Layer 9 of a small transformer language model trained on English Wikipedia (13 layers, counted from 0, width 64).
A neuron adds its activation times its output weights to the MLP's output. To switch it off is to set its activation to zero at one token and run the rest of the model.

Output weights of the MLP neurons that the questions are about. A number n stands for (n - 128) times 0.0081.
n10: 162, 134, 118, 102, 101, 133, 140, 121, 136, 125, 147, 90, 133, 144, 104, 168, 123, 144, 121, 130, 147, 124, 135, 113, 103, 133, 157, 133, 145, 119, 125, 146, 167, 135, 125, 128, 133, 144, 147, 104, 114, 117, 112, 143, 156, 108, 165, 63, 148, 107, 119, 64, 137, 120, 125, 115, 120, 113, 121, 123, 122, 183, 104, 160
n17: 89, 167, 152, 113, 97, 112, 104, 153, 115, 103, 135, 142, 161, 113, 70, 160, 99, 129, 128, 127, 142, 131, 124, 106, 134, 148, 109, 90, 137, 143, 160, 145, 80, 115, 80, 118, 179, 147, 119, 173, 139, 145, 127, 128, 66, 138, 162, 111, 142, 176, 145, 164, 167, 165, 74, 142, 136, 120, 97, 169, 103, 135, 87, 110
n30: 122, 162, 134, 124, 121, 122, 131, 187, 147, 151, 119, 124, 134, 111, 134, 144, 115, 109, 138, 132, 119, 144, 115, 92, 114, 122, 119, 132, 135, 106, 116, 126, 115, 98, 138, 90, 135, 124, 109, 165, 163, 100, 151, 113, 96, 123, 192, 125, 101, 137, 88, 130, 128, 111, 139, 153, 114, 137, 124, 118, 174, 135, 125, 134
n35: 109, 123, 116, 144, 103, 149, 125, 158, 160, 115, 163, 144, 134, 146, 131, 139, 103, 134, 149, 129, 126, 130, 148, 45, 162, 114, 141, 155, 136, 95, 135, 132, 184, 107, 114, 211, 118, 101, 133, 80, 148, 132, 117, 103, 125, 108, 114, 72, 122, 97, 109, 109, 155, 141, 88, 162, 137, 130, 112, 97, 155, 131, 148, 138
n46: 62, 119, 103, 160, 53, 87, 142, 154, 155, 173, 199, 121, 143, 124, 113, 156, 169, 143, 116, 177, 75, 106, 113, 76, 150, 133, 157, 143, 123, 83, 190, 147, 112, 118, 86, 132, 124, 169, 150, 147, 221, 78, 104, 119, 82, 120, 166, 96, 117, 168, 113, 90, 178, 164, 144, 153, 105, 133, 127, 96, 119, 72, 112, 154
n48: 150, 143, 138, 117, 143, 153, 118, 125, 95, 186, 127, 146, 124, 133, 129, 117, 124, 137, 109, 126, 127, 143, 114, 138, 113, 112, 146, 147, 104, 120, 122, 185, 139, 162, 131, 125, 92, 152, 141, 144, 131, 107, 130, 129, 114, 156, 94, 120, 111, 135, 120, 120, 89, 153, 136, 136, 146, 106, 123, 109, 132, 96, 103, 100
n53: 154, 118, 144, 119, 98, 122, 134, 145, 110, 155, 136, 125, 130, 127, 123, 123, 152, 118, 99, 117, 126, 134, 108, 129, 132, 118, 118, 141, 106, 107, 116, 129, 154, 95, 133, 141, 135, 124, 133, 108, 137, 107, 127, 138, 156, 104, 51, 131, 78, 139, 142, 91, 169, 192, 129, 121, 130, 141, 134, 121, 125, 178, 152, 148
n69: 133, 128, 120, 126, 106, 126, 140, 111, 127, 101, 111, 128, 144, 144, 151, 139, 115, 114, 81, 131, 97, 126, 135, 93, 148, 168, 126, 71, 150, 115, 123, 164, 98, 151, 121, 199, 152, 105, 133, 150, 153, 117, 169, 103, 119, 149, 138, 72, 130, 124, 133, 121, 117, 149, 166, 148, 104, 139, 124, 121, 117, 130, 123, 113
n76: 158, 135, 119, 144, 149, 147, 104, 137, 125, 142, 125, 131, 159, 151, 82, 129, 156, 101, 75, 125, 132, 122, 115, 105, 96, 97, 124, 102, 102, 130, 94, 153, 179, 117, 167, 136, 129, 114, 99, 154, 135, 126, 98, 107, 180, 153, 114, 127, 89, 139, 150, 113, 139, 140, 118, 111, 150, 106, 109, 173, 165, 180, 102, 117
n89: 155, 105, 125, 115, 112, 137, 135, 133, 137, 151, 139, 142, 111, 102, 144, 135, 127, 87, 144, 133, 140, 126, 142, 130, 97, 129, 120, 137, 116, 122, 128, 125, 124, 124, 168, 155, 104, 116, 148, 114, 144, 134, 126, 145, 105, 106, 7, 116, 118, 107, 128, 180, 122, 155, 122, 151, 164, 116, 148, 154, 147, 122, 159, 100
n97: 115, 144, 141, 115, 110, 105, 150, 133, 117, 130, 117, 113, 170, 136, 121, 99, 119, 98, 108, 121, 165, 106, 142, 125, 114, 143, 180, 135, 165, 125, 137, 111, 126, 179, 132, 166, 72, 170, 173, 99, 127, 172, 130, 153, 89, 107, 106, 152, 122, 101, 99, 108, 132, 97, 123, 122, 128, 104, 98, 165, 141, 143, 144, 127
n105: 136, 133, 160, 127, 129, 67, 153, 133, 132, 152, 111, 157, 144, 146, 166, 142, 148, 124, 118, 103, 82, 113, 112, 126, 122, 121, 87, 161, 119, 98, 134, 118, 99, 118, 150, 137, 150, 114, 104, 135, 148, 119, 133, 97, 130, 122, 137, 144, 132, 168, 153, 176, 91, 108, 147, 103, 80, 129, 90, 183, 164, 109, 106, 105
n155: 153, 152, 96, 125, 154, 127, 139, 102, 97, 135, 134, 125, 121, 127, 147, 120, 113, 154, 142, 104, 147, 141, 144, 166, 135, 152, 114, 134, 123, 133, 135, 114, 125, 112, 142, 87, 111, 108, 166, 138, 134, 134, 153, 120, 119, 143, 74, 140, 163, 112, 135, 128, 73, 115, 112, 151, 142, 124, 129, 144, 114, 100, 115, 102
n167: 152, 121, 104, 130, 140, 119, 110, 140, 176, 124, 122, 107, 138, 133, 103, 163, 80, 131, 166, 138, 80, 168, 142, 41, 99, 152, 100, 130, 100, 137, 132, 132, 114, 100, 130, 60, 154, 117, 131, 130, 194, 147, 113, 127, 136, 135, 170, 117, 119, 108, 134, 124, 148, 141, 132, 139, 132, 140, 120, 135, 151, 171, 79, 125
n219: 133, 148, 122, 133, 85, 156, 149, 136, 94, 131, 123, 115, 160, 117, 144, 135, 126, 117, 97, 126, 113, 147, 127, 122, 112, 118, 144, 101, 144, 123, 119, 133, 120, 124, 122, 199, 164, 160, 141, 120, 136, 103, 111, 91, 131, 130, 156, 151, 114, 161, 120, 140, 117, 91, 93, 146, 133, 74, 160, 107, 150, 139, 168, 129
n231: 170, 128, 79, 76, 62, 130, 138, 106, 127, 128, 91, 158, 111, 79, 167, 152, 152, 111, 128, 130, 88, 154, 143, 185, 140, 133, 96, 121, 142, 118, 112, 156, 105, 89, 99, 149, 158, 146, 92, 138, 157, 96, 139, 137, 144, 110, 139, 146, 156, 161, 93, 163, 188, 139, 143, 165, 125, 128, 104, 140, 96, 119, 122, 137

Each question names a token from some text and the token that comes next. It shows the activations a of the neurons there, in the order above. A number n stands for (n - 128) times 0.025.

Then comes g, the gradient of the next token's log-probability with respect to the MLP's output, scaled to length 1. A neuron's effect is roughly proportional to its activation times (output weights . g). A number n stands for (n - 128) times 0.0039.

" the", then " Sl"
a: 149, 126, 121, 123, 122, 127, 127, 128, 124, 221, 121, 123, 124, 122, 122, 126
g: 177, 82, 153, 96, 228, 152, 133, 104, 116, 114, 111, 113, 134, 103, 109, 130, 150, 161, 150, 134, 159, 89, 120, 81, 148, 164, 162, 103, 132, 139, 139, 128, 173, 93, 129, 104, 198, 119, 126, 140, 110, 158, 129, 161, 115, 146, 110, 59, 102, 18, 147, 145, 110, 146, 124, 147, 103, 81, 139, 144, 150, 120, 99, 139
Which two neurons, each switched off alone, lower its probability most, in order? n89, n10

" in", then " honour"
a: 123, 167, 129, 163, 160, 121, 128, 126, 122, 121, 126, 126, 146, 171, 123, 121
g: 103, 154, 156, 185, 83, 107, 76, 160, 223, 147, 110, 127, 166, 134, 128, 90, 158, 99, 148, 47, 75, 126, 114, 170, 102, 144, 134, 150, 132, 132, 125, 122, 131, 96, 80, 127, 96, 125, 154, 173, 136, 108, 94, 81, 114, 104, 120, 140, 120, 154, 103, 140, 207, 178, 138, 151, 142, 95, 120, 111, 105, 130, 169, 119
Which neuron, switched off, raises the next token's probability most? n155

" an", then " agricultural"
a: 123, 127, 126, 125, 124, 127, 123, 128, 123, 202, 124, 127, 128, 125, 125, 165
g: 154, 138, 141, 94, 109, 151, 170, 172, 64, 103, 134, 134, 98, 109, 172, 181, 114, 118, 96, 149, 154, 111, 110, 150, 125, 116, 68, 126, 111, 118, 153, 99, 96, 142, 83, 96, 177, 145, 75, 144, 138, 169, 125, 119, 115, 126, 115, 143, 107, 144, 206, 138, 148, 127, 84, 180, 195, 151, 44, 152, 114, 133, 137, 84
Which two neurons, each switched off alone, lower its probability most, in order? n231, n89

"ry", then " miss"
a: 122, 163, 121, 124, 126, 139, 129, 154, 151, 121, 152, 123, 126, 125, 184, 127
g: 119, 192, 172, 180, 126, 125, 118, 137, 98, 149, 121, 124, 200, 150, 122, 105, 144, 95, 141, 152, 154, 104, 159, 136, 129, 103, 180, 177, 186, 84, 150, 176, 71, 103, 143, 86, 99, 117, 78, 86, 123, 123, 164, 145, 116, 88, 124, 107, 147, 135, 96, 92, 112, 111, 194, 121, 118, 132, 72, 73, 109, 164, 128, 108
Which neuron, switched off, raises the next token's probability most? n219

" hour", then "ly"
a: 122, 121, 124, 182, 128, 129, 153, 125, 130, 149, 128, 124, 126, 136, 124, 128
g: 112, 111, 105, 88, 115, 134, 133, 108, 140, 147, 55, 145, 174, 192, 164, 186, 148, 171, 149, 119, 50, 122, 122, 128, 90, 150, 54, 137, 123, 124, 82, 131, 99, 93, 105, 107, 101, 80, 169, 196, 162, 133, 142, 141, 111, 161, 147, 117, 163, 113, 117, 118, 185, 163, 105, 148, 144, 163, 103, 122, 146, 109, 130, 93
Which neuron, switched off, lowers the next token's probability most? n167

" Silver", then "ton"
a: 170, 190, 122, 125, 128, 144, 165, 121, 130, 122, 152, 124, 123, 174, 126, 148
g: 107, 104, 108, 80, 129, 125, 108, 122, 135, 169, 153, 134, 110, 160, 122, 167, 205, 121, 172, 152, 68, 102, 87, 168, 148, 137, 127, 149, 91, 75, 143, 171, 157, 130, 91, 134, 82, 131, 166, 143, 172, 138, 99, 105, 74, 136, 108, 91, 120, 126, 103, 125, 162, 154, 65, 200, 104, 144, 76, 172, 142, 102, 139, 153
Which neuron, switched off, lowers the next token's probability most? n17

"b", then "ac"
a: 122, 128, 126, 127, 128, 128, 125, 159, 125, 125, 121, 128, 128, 122, 141, 128
g: 108, 127, 103, 121, 120, 124, 92, 93, 119, 175, 134, 140, 95, 62, 149, 121, 83, 100, 152, 152, 113, 25, 99, 134, 171, 149, 153, 105, 134, 160, 214, 127, 71, 83, 137, 109, 115, 117, 115, 119, 140, 144, 178, 129, 179, 191, 135, 104, 117, 172, 142, 133, 137, 178, 115, 145, 115, 130, 133, 159, 95, 169, 104, 129
Which neuron, switched off, lowers the next token's probability most? n69

"ry", then " and"
a: 125, 139, 121, 124, 128, 146, 126, 151, 123, 145, 142, 121, 123, 125, 160, 127
g: 141, 122, 119, 170, 140, 99, 93, 195, 121, 112, 164, 116, 74, 169, 125, 137, 169, 165, 172, 143, 124, 79, 129, 119, 137, 55, 60, 85, 167, 126, 116, 133, 146, 138, 88, 136, 144, 170, 99, 130, 99, 119, 70, 103, 181, 197, 103, 92, 111, 145, 142, 122, 109, 92, 183, 94, 138, 120, 161, 153, 131, 161, 114, 126
Which neuron, switched off, raises the next token's probability most? n97

"co", then " production"
a: 154, 126, 123, 122, 122, 121, 151, 122, 151, 183, 121, 129, 131, 188, 145, 127
g: 175, 139, 84, 123, 109, 139, 112, 93, 116, 155, 134, 163, 98, 137, 161, 132, 91, 154, 124, 126, 104, 82, 139, 149, 74, 70, 152, 122, 149, 137, 104, 122, 141, 120, 173, 133, 174, 128, 120, 101, 132, 97, 112, 132, 141, 85, 48, 131, 192, 109, 98, 177, 163, 107, 204, 109, 120, 142, 168, 208, 76, 133, 112, 142
Which neuron, switched off, lowers the next token's probability most? n89

" Three", then "'s"
a: 122, 121, 125, 121, 127, 122, 139, 127, 130, 172, 123, 121, 176, 134, 153, 128
g: 90, 113, 166, 169, 107, 105, 168, 141, 148, 69, 108, 152, 135, 109, 163, 221, 83, 106, 105, 192, 152, 99, 158, 123, 158, 118, 141, 127, 116, 171, 150, 130, 148, 94, 169, 153, 140, 114, 137, 105, 108, 127, 124, 144, 102, 200, 143, 110, 75, 93, 137, 81, 163, 105, 109, 145, 112, 75, 88, 105, 148, 72, 153, 121
Which neuron, switched off, lowers the next token's probability most? n219

"ized", then " by"
a: 126, 127, 122, 128, 127, 122, 129, 121, 151, 215, 128, 122, 122, 124, 127, 123
g: 206, 143, 112, 110, 99, 92, 130, 89, 85, 145, 158, 139, 148, 141, 122, 57, 147, 97, 142, 148, 46, 144, 158, 182, 110, 107, 119, 165, 109, 107, 144, 171, 148, 150, 144, 122, 153, 100, 91, 126, 66, 99, 132, 115, 109, 169, 163, 158, 119, 72, 140, 118, 133, 161, 104, 147, 108, 110, 127, 135, 177, 207, 108, 111
Which neuron, switched off, lowers the next token's probability most? n76

" BBC", then "1"
a: 133, 125, 124, 121, 122, 132, 151, 127, 140, 145, 127, 136, 165, 162, 123, 128
g: 117, 155, 182, 78, 51, 67, 127, 184, 106, 132, 104, 89, 139, 122, 94, 126, 140, 146, 147, 144, 123, 96, 177, 101, 120, 108, 158, 154, 124, 126, 103, 127, 125, 67, 117, 60, 90, 89, 137, 167, 179, 130, 154, 95, 134, 144, 184, 176, 158, 117, 108, 140, 183, 188, 138, 114, 125, 131, 117, 178, 125, 113, 114, 128
Which neuron, switched off, lowers the next token's probability most? n167

"ablished", then " characters"
a: 124, 128, 124, 128, 128, 127, 168, 124, 166, 214, 125, 125, 135, 121, 121, 128
g: 175, 110, 110, 168, 82, 116, 105, 84, 170, 130, 89, 101, 142, 186, 128, 133, 172, 184, 96, 143, 132, 160, 155, 111, 120, 141, 151, 120, 136, 104, 102, 151, 129, 46, 128, 129, 158, 127, 176, 75, 69, 114, 80, 141, 165, 106, 129, 133, 192, 118, 122, 105, 89, 129, 200, 63, 127, 148, 137, 137, 121, 114, 125, 152
Which neuron, switched off, lowers the next token's probability most? n53

" to", then " do"
a: 121, 172, 193, 154, 122, 128, 128, 125, 121, 121, 123, 129, 123, 122, 144, 125
g: 150, 115, 134, 149, 162, 111, 101, 161, 77, 199, 121, 128, 131, 97, 77, 104, 71, 154, 138, 163, 98, 128, 181, 122, 173, 139, 123, 171, 132, 139, 98, 72, 128, 96, 154, 126, 100, 148, 173, 149, 88, 133, 115, 159, 75, 91, 149, 77, 118, 180, 143, 125, 77, 163, 116, 71, 103, 174, 145, 104, 179, 126, 149, 138
Which neuron, switched off, lowers the next token's probability most? n30

" ph", then "ased"
a: 177, 125, 167, 138, 124, 127, 124, 128, 121, 122, 128, 132, 123, 162, 125, 128
g: 132, 125, 104, 164, 60, 175, 118, 173, 138, 113, 173, 110, 155, 78, 180, 123, 47, 141, 156, 171, 185, 75, 136, 120, 138, 96, 142, 61, 91, 141, 140, 125, 163, 136, 129, 134, 128, 175, 151, 153, 111, 110, 64, 139, 161, 107, 101, 132, 128, 86, 95, 99, 140, 111, 118, 158, 162, 105, 167, 133, 100, 149, 162, 98
Which neuron, switched off, lowers the next token's probability most? n10

" required", then " the"
a: 125, 127, 125, 128, 128, 125, 121, 122, 122, 231, 128, 128, 159, 124, 122, 128
g: 136, 130, 141, 85, 164, 122, 162, 57, 173, 83, 137, 107, 109, 196, 94, 162, 103, 113, 130, 143, 167, 139, 97, 174, 119, 194, 107, 132, 123, 113, 140, 106, 118, 116, 157, 139, 148, 89, 81, 56, 130, 133, 133, 144, 132, 167, 135, 164, 139, 115, 106, 140, 45, 103, 79, 181, 107, 140, 131, 185, 118, 164, 116, 120
Which neuron, switched off, lowers the next token's probability most? n155

"es", then " are"
a: 121, 126, 121, 123, 127, 162, 175, 125, 125, 191, 122, 125, 124, 121, 172, 128
g: 110, 196, 158, 121, 115, 127, 118, 129, 103, 105, 105, 122, 92, 119, 107, 115, 124, 147, 105, 174, 175, 137, 125, 186, 225, 143, 125, 130, 153, 141, 168, 112, 122, 55, 99, 114, 194, 88, 144, 149, 125, 176, 107, 104, 110, 88, 137, 150, 132, 161, 117, 144, 100, 135, 120, 118, 84, 80, 190, 113, 156, 92, 100, 77
Which neuron, switched off, lowers the next token's probability most? n219

" first", then " use"
a: 123, 125, 125, 123, 124, 125, 172, 127, 167, 213, 127, 121, 121, 185, 122, 121
g: 101, 171, 119, 165, 94, 148, 117, 144, 108, 121, 127, 133, 151, 181, 81, 100, 158, 104, 117, 122, 79, 119, 134, 132, 141, 150, 156, 140, 134, 123, 174, 107, 79, 83, 100, 132, 171, 152, 124, 181, 155, 79, 87, 149, 80, 129, 69, 134, 144, 223, 155, 126, 92, 117, 105, 105, 157, 130, 172, 108, 138, 181, 123, 61
Which neuron, switched off, lowers the next token's probability most? n53

" leaves", then ","
a: 122, 127, 121, 124, 128, 123, 132, 143, 175, 205, 124, 124, 137, 122, 155, 128
g: 162, 118, 113, 112, 79, 169, 156, 164, 129, 129, 97, 151, 104, 129, 130, 150, 137, 164, 182, 128, 180, 141, 186, 54, 155, 107, 92, 123, 161, 126, 112, 85, 142, 152, 171, 129, 129, 62, 158, 129, 69, 68, 178, 103, 91, 167, 152, 137, 111, 169, 90, 107, 82, 105, 97, 136, 121, 143, 120, 136, 160, 82, 155, 119
Which neuron, switched off, raises the next token's probability most? n76

" top", then "ics"
a: 129, 128, 122, 123, 128, 164, 149, 128, 147, 221, 128, 136, 166, 226, 124, 128
g: 82, 171, 82, 136, 125, 128, 110, 120, 177, 142, 162, 166, 90, 179, 185, 153, 119, 105, 176, 112, 108, 125, 103, 103, 144, 145, 119, 155, 120, 147, 154, 158, 131, 90, 140, 115, 125, 110, 104, 88, 129, 162, 146, 79, 129, 119, 182, 82, 87, 185, 130, 133, 142, 144, 71, 121, 125, 190, 149, 112, 50, 58, 116, 147
Which neuron, switched off, lowers the next token's probability most? n167

" genus", then " Nic"
a: 121, 128, 122, 125, 121, 131, 128, 125, 127, 202, 124, 148, 202, 122, 122, 128
g: 171, 125, 110, 123, 184, 107, 163, 78, 155, 110, 107, 146, 93, 131, 149, 62, 132, 102, 109, 142, 165, 140, 80, 147, 157, 197, 115, 177, 99, 136, 128, 105, 138, 132, 100, 110, 184, 72, 88, 92, 114, 154, 113, 126, 149, 133, 142, 85, 130, 132, 106, 189, 76, 139, 133, 96, 113, 171, 129, 145, 85, 210, 118, 142
Which neuron, switched off, lowers the next token's probability most? n155

" BBC", then " Two"
a: 126, 136, 121, 122, 123, 127, 152, 127, 124, 136, 126, 124, 167, 169, 122, 128
g: 156, 166, 152, 104, 147, 139, 82, 102, 162, 102, 116, 194, 119, 156, 35, 177, 132, 184, 106, 157, 116, 89, 111, 109, 120, 156, 135, 118, 109, 140, 125, 111, 128, 158, 74, 147, 121, 46, 83, 142, 150, 179, 130, 132, 128, 130, 147, 138, 104, 98, 127, 159, 115, 109, 149, 95, 114, 121, 144, 130, 116, 121, 103, 227
Which neuron, switched off, raises the next token's probability most? n155

" any", then " other"
a: 132, 127, 122, 144, 123, 125, 122, 127, 129, 225, 128, 126, 129, 178, 122, 128
g: 137, 187, 152, 149, 128, 128, 143, 73, 130, 100, 64, 81, 103, 160, 78, 88, 90, 121, 122, 188, 168, 85, 160, 83, 164, 186, 133, 184, 92, 117, 112, 102, 131, 136, 81, 129, 139, 66, 136, 154, 138, 188, 120, 121, 163, 127, 164, 125, 156, 133, 149, 132, 104, 92, 153, 122, 147, 157, 126, 115, 135, 95, 81, 167
Which neuron, switched off, lowers the next token's probability most? n167

" decline", then " in"
a: 127, 128, 127, 124, 128, 181, 202, 121, 231, 236, 128, 124, 124, 122, 126, 128
g: 126, 97, 108, 103, 144, 95, 88, 125, 153, 129, 120, 179, 144, 106, 110, 137, 153, 107, 137, 134, 141, 137, 117, 97, 89, 161, 163, 101, 140, 154, 129, 119, 103, 145, 108, 143, 110, 167, 117, 155, 136, 195, 83, 100, 182, 124, 121, 97, 202, 153, 151, 129, 138, 94, 83, 129, 85, 81, 229, 153, 65, 107, 176, 91
Which neuron, switched off, raises the next token's probability most? n53

"tt", then "es"
a: 149, 126, 124, 135, 128, 138, 165, 122, 122, 123, 126, 122, 122, 170, 128, 127
g: 104, 191, 134, 172, 118, 147, 178, 144, 133, 148, 101, 129, 88, 131, 114, 125, 131, 112, 117, 87, 85, 128, 158, 129, 136, 116, 128, 139, 121, 110, 173, 91, 108, 41, 121, 157, 127, 121, 97, 87, 109, 141, 92, 166, 77, 136, 145, 138, 123, 153, 244, 138, 116, 147, 87, 106, 120, 182, 148, 132, 106, 156, 174, 76
Which neuron, switched off, lowers the next token's probability most? n53

" part", then " of"
a: 125, 129, 123, 123, 124, 197, 155, 121, 167, 123, 128, 121, 142, 203, 128, 128
g: 136, 120, 165, 84, 124, 140, 118, 119, 66, 117, 158, 125, 162, 146, 107, 91, 35, 191, 68, 192, 108, 147, 129, 148, 115, 119, 104, 130, 111, 155, 146, 116, 138, 193, 123, 122, 151, 143, 140, 119, 114, 166, 131, 114, 126, 104, 145, 95, 131, 97, 154, 140, 63, 90, 153, 95, 169, 88, 101, 166, 190, 120, 148, 170
Which neuron, switched off, lowers the next token's probability most? n48

" down", then "."
a: 137, 123, 126, 124, 128, 125, 127, 122, 221, 141, 128, 121, 129, 149, 122, 127
g: 150, 163, 122, 179, 106, 170, 138, 156, 120, 141, 93, 99, 138, 104, 127, 91, 164, 127, 86, 99, 153, 114, 89, 127, 146, 84, 137, 158, 171, 66, 110, 127, 127, 140, 158, 87, 97, 180, 123, 114, 122, 125, 189, 179, 105, 124, 160, 128, 41, 109, 111, 115, 189, 182, 115, 90, 169, 134, 81, 89, 164, 118, 137, 132
Which neuron, switched off, lowers the next token's probability most? n76

"ar", then "ry"
a: 121, 169, 123, 121, 128, 121, 121, 123, 125, 125, 159, 125, 127, 122, 143, 125
g: 136, 107, 108, 92, 127, 156, 96, 148, 65, 106, 145, 158, 97, 194, 130, 175, 115, 161, 118, 107, 123, 157, 156, 94, 34, 128, 61, 157, 97, 126, 108, 123, 129, 161, 132, 127, 172, 149, 160, 157, 129, 136, 155, 119, 112, 92, 118, 134, 124, 156, 152, 157, 157, 151, 110, 37, 128, 207, 122, 131, 91, 114, 129, 139
Which neuron, switched off, raises the next token's probability most? n97

"ford", then " on"
a: 145, 121, 126, 126, 128, 122, 142, 129, 170, 134, 173, 121, 122, 122, 148, 124
g: 56, 122, 90, 116, 153, 127, 113, 154, 160, 117, 205, 108, 146, 116, 91, 130, 156, 87, 157, 83, 125, 125, 129, 136, 78, 93, 169, 116, 126, 151, 123, 149, 118, 188, 97, 153, 90, 155, 90, 91, 165, 161, 105, 102, 151, 79, 122, 159, 139, 113, 166, 133, 196, 96, 148, 78, 134, 180, 185, 129, 110, 111, 147, 95
Which neuron, switched off, lowers the next token's probability most? n97

" Lak", then "ey"
a: 159, 170, 122, 124, 128, 127, 122, 125, 130, 128, 123, 131, 128, 121, 162, 122
g: 95, 130, 139, 99, 173, 115, 162, 160, 160, 91, 150, 84, 73, 159, 141, 186, 124, 194, 120, 115, 114, 104, 155, 167, 97, 89, 76, 92, 73, 111, 95, 70, 125, 76, 102, 129, 122, 97, 114, 102, 191, 131, 159, 145, 96, 145, 132, 127, 156, 142, 114, 116, 157, 124, 159, 134, 146, 106, 169, 189, 153, 108, 130, 182
Which neuron, switched off, raises the next token's probability most? n219

" numerous", then " women"
a: 123, 124, 121, 121, 125, 127, 124, 128, 124, 248, 128, 156, 178, 166, 124, 128
g: 177, 87, 108, 168, 161, 132, 218, 115, 124, 131, 116, 107, 103, 151, 156, 144, 96, 159, 62, 164, 140, 153, 183, 116, 163, 166, 41, 85, 128, 127, 144, 93, 154, 145, 112, 106, 124, 112, 103, 142, 107, 217, 93, 127, 113, 120, 111, 111, 138, 96, 155, 105, 91, 130, 121, 136, 101, 168, 133, 77, 133, 119, 143, 130
Which neuron, switched off, lowers the next token's probability most? n155

" with", then " Lyn"
a: 122, 127, 121, 121, 122, 128, 126, 121, 121, 157, 125, 122, 157, 122, 126, 127
g: 159, 86, 126, 93, 230, 158, 167, 178, 102, 102, 148, 91, 117, 126, 153, 89, 118, 139, 192, 151, 132, 117, 121, 100, 158, 155, 146, 109, 104, 122, 145, 143, 158, 145, 104, 91, 140, 131, 143, 101, 112, 114, 111, 127, 111, 212, 143, 78, 115, 44, 126, 152, 81, 134, 181, 101, 94, 124, 140, 112, 131, 144, 121, 94
Which neuron, switched off, lowers the next token's probability most? n155

" and", then " Laura"
a: 121, 134, 149, 124, 130, 126, 126, 121, 125, 143, 140, 152, 122, 121, 131, 122
g: 159, 133, 96, 148, 194, 160, 159, 133, 131, 157, 121, 104, 104, 149, 148, 119, 133, 135, 96, 128, 159, 188, 134, 119, 187, 151, 121, 175, 105, 108, 123, 99, 117, 88, 96, 92, 136, 115, 105, 146, 104, 92, 100, 125, 196, 162, 179, 104, 126, 73, 134, 161, 60, 97, 176, 36, 97, 119, 120, 155, 146, 106, 119, 133
Which neuron, switched off, lowers the next token's probability most? n105

" the", then " genus"
a: 145, 128, 122, 125, 122, 127, 127, 128, 122, 240, 124, 123, 121, 124, 121, 126
g: 168, 149, 108, 84, 126, 161, 112, 99, 116, 180, 136, 100, 111, 160, 101, 100, 106, 77, 65, 103, 122, 85, 99, 159, 159, 39, 145, 157, 82, 163, 133, 153, 115, 112, 129, 104, 166, 170, 168, 161, 157, 118, 166, 165, 114, 125, 155, 123, 111, 95, 138, 114, 163, 209, 110, 108, 114, 80, 167, 158, 121, 132, 115, 152
Which neuron, switched off, lowers the next token's probability most? n10

" the", then " market"
a: 142, 128, 125, 124, 122, 126, 127, 128, 132, 193, 125, 122, 122, 125, 125, 127
g: 87, 94, 87, 153, 114, 169, 178, 173, 80, 129, 145, 106, 191, 90, 207, 141, 136, 136, 125, 72, 115, 109, 146, 141, 118, 130, 130, 114, 111, 131, 102, 143, 125, 99, 160, 122, 210, 173, 105, 104, 106, 67, 170, 121, 107, 131, 94, 119, 95, 147, 82, 141, 142, 135, 151, 163, 83, 129, 126, 176, 176, 90, 121, 116
Which neuron, switched off, lowers the next token's probability most? n89

" the", then " back"
a: 145, 128, 124, 123, 123, 126, 126, 128, 127, 191, 121, 125, 124, 124, 125, 127
g: 67, 129, 185, 159, 98, 144, 149, 146, 116, 146, 185, 86, 98, 54, 195, 139, 110, 101, 131, 114, 98, 121, 114, 119, 52, 64, 149, 94, 143, 148, 133, 90, 169, 136, 137, 167, 97, 78, 126, 109, 165, 133, 105, 122, 115, 155, 143, 188, 171, 117, 109, 115, 108, 122, 163, 111, 161, 160, 158, 104, 145, 162, 125, 136
Which neuron, switched off, lowers the next token's probability most? n89

" week", then "day"
a: 125, 122, 122, 155, 128, 210, 159, 126, 129, 121, 128, 125, 125, 123, 122, 128
g: 161, 113, 184, 132, 121, 117, 82, 133, 190, 188, 108, 124, 115, 150, 77, 144, 162, 188, 112, 117, 23, 126, 109, 124, 98, 148, 133, 137, 101, 153, 101, 142, 99, 176, 95, 123, 133, 129, 106, 152, 148, 124, 142, 86, 146, 94, 160, 127, 119, 198, 144, 128, 118, 125, 131, 163, 116, 183, 111, 116, 123, 54, 94, 116
Which neuron, switched off, lowers the next token's probability most? n48

"ize", then " that"
a: 121, 130, 124, 125, 126, 123, 122, 140, 178, 199, 123, 140, 150, 132, 131, 128
g: 124, 123, 148, 66, 145, 152, 87, 179, 162, 153, 166, 130, 107, 150, 88, 130, 134, 117, 142, 138, 89, 116, 195, 97, 106, 104, 107, 141, 115, 111, 108, 151, 108, 207, 125, 127, 124, 155, 139, 125, 134, 98, 121, 155, 118, 56, 114, 49, 130, 154, 130, 82, 162, 185, 110, 64, 144, 96, 168, 139, 154, 109, 181, 148
Which neuron, switched off, lowers the next token's probability most? n89

"ons", then "ack"
a: 123, 178, 122, 121, 128, 185, 147, 163, 175, 126, 123, 124, 122, 124, 171, 128
g: 86, 146, 152, 92, 114, 113, 87, 134, 162, 104, 116, 131, 153, 130, 156, 143, 144, 98, 119, 98, 115, 162, 77, 175, 99, 204, 151, 154, 121, 84, 107, 178, 90, 113, 101, 108, 142, 92, 171, 154, 140, 138, 187, 92, 81, 151, 168, 120, 137, 137, 84, 104, 90, 191, 163, 175, 85, 130, 94, 121, 157, 99, 100, 170
Which neuron, switched off, raises the next token's probability most? n76

" to", then " have"
a: 121, 195, 205, 137, 121, 128, 128, 124, 123, 121, 124, 142, 126, 122, 144, 125
g: 122, 218, 119, 74, 130, 115, 137, 186, 120, 123, 93, 91, 83, 141, 121, 138, 124, 153, 141, 138, 169, 120, 117, 184, 156, 122, 129, 150, 96, 190, 153, 124, 107, 112, 78, 129, 177, 122, 139, 149, 130, 140, 123, 150, 74, 42, 140, 120, 63, 126, 121, 111, 143, 168, 125, 132, 157, 87, 165, 88, 157, 71, 135, 132
Which neuron, switched off, lowers the next token's probability most? n17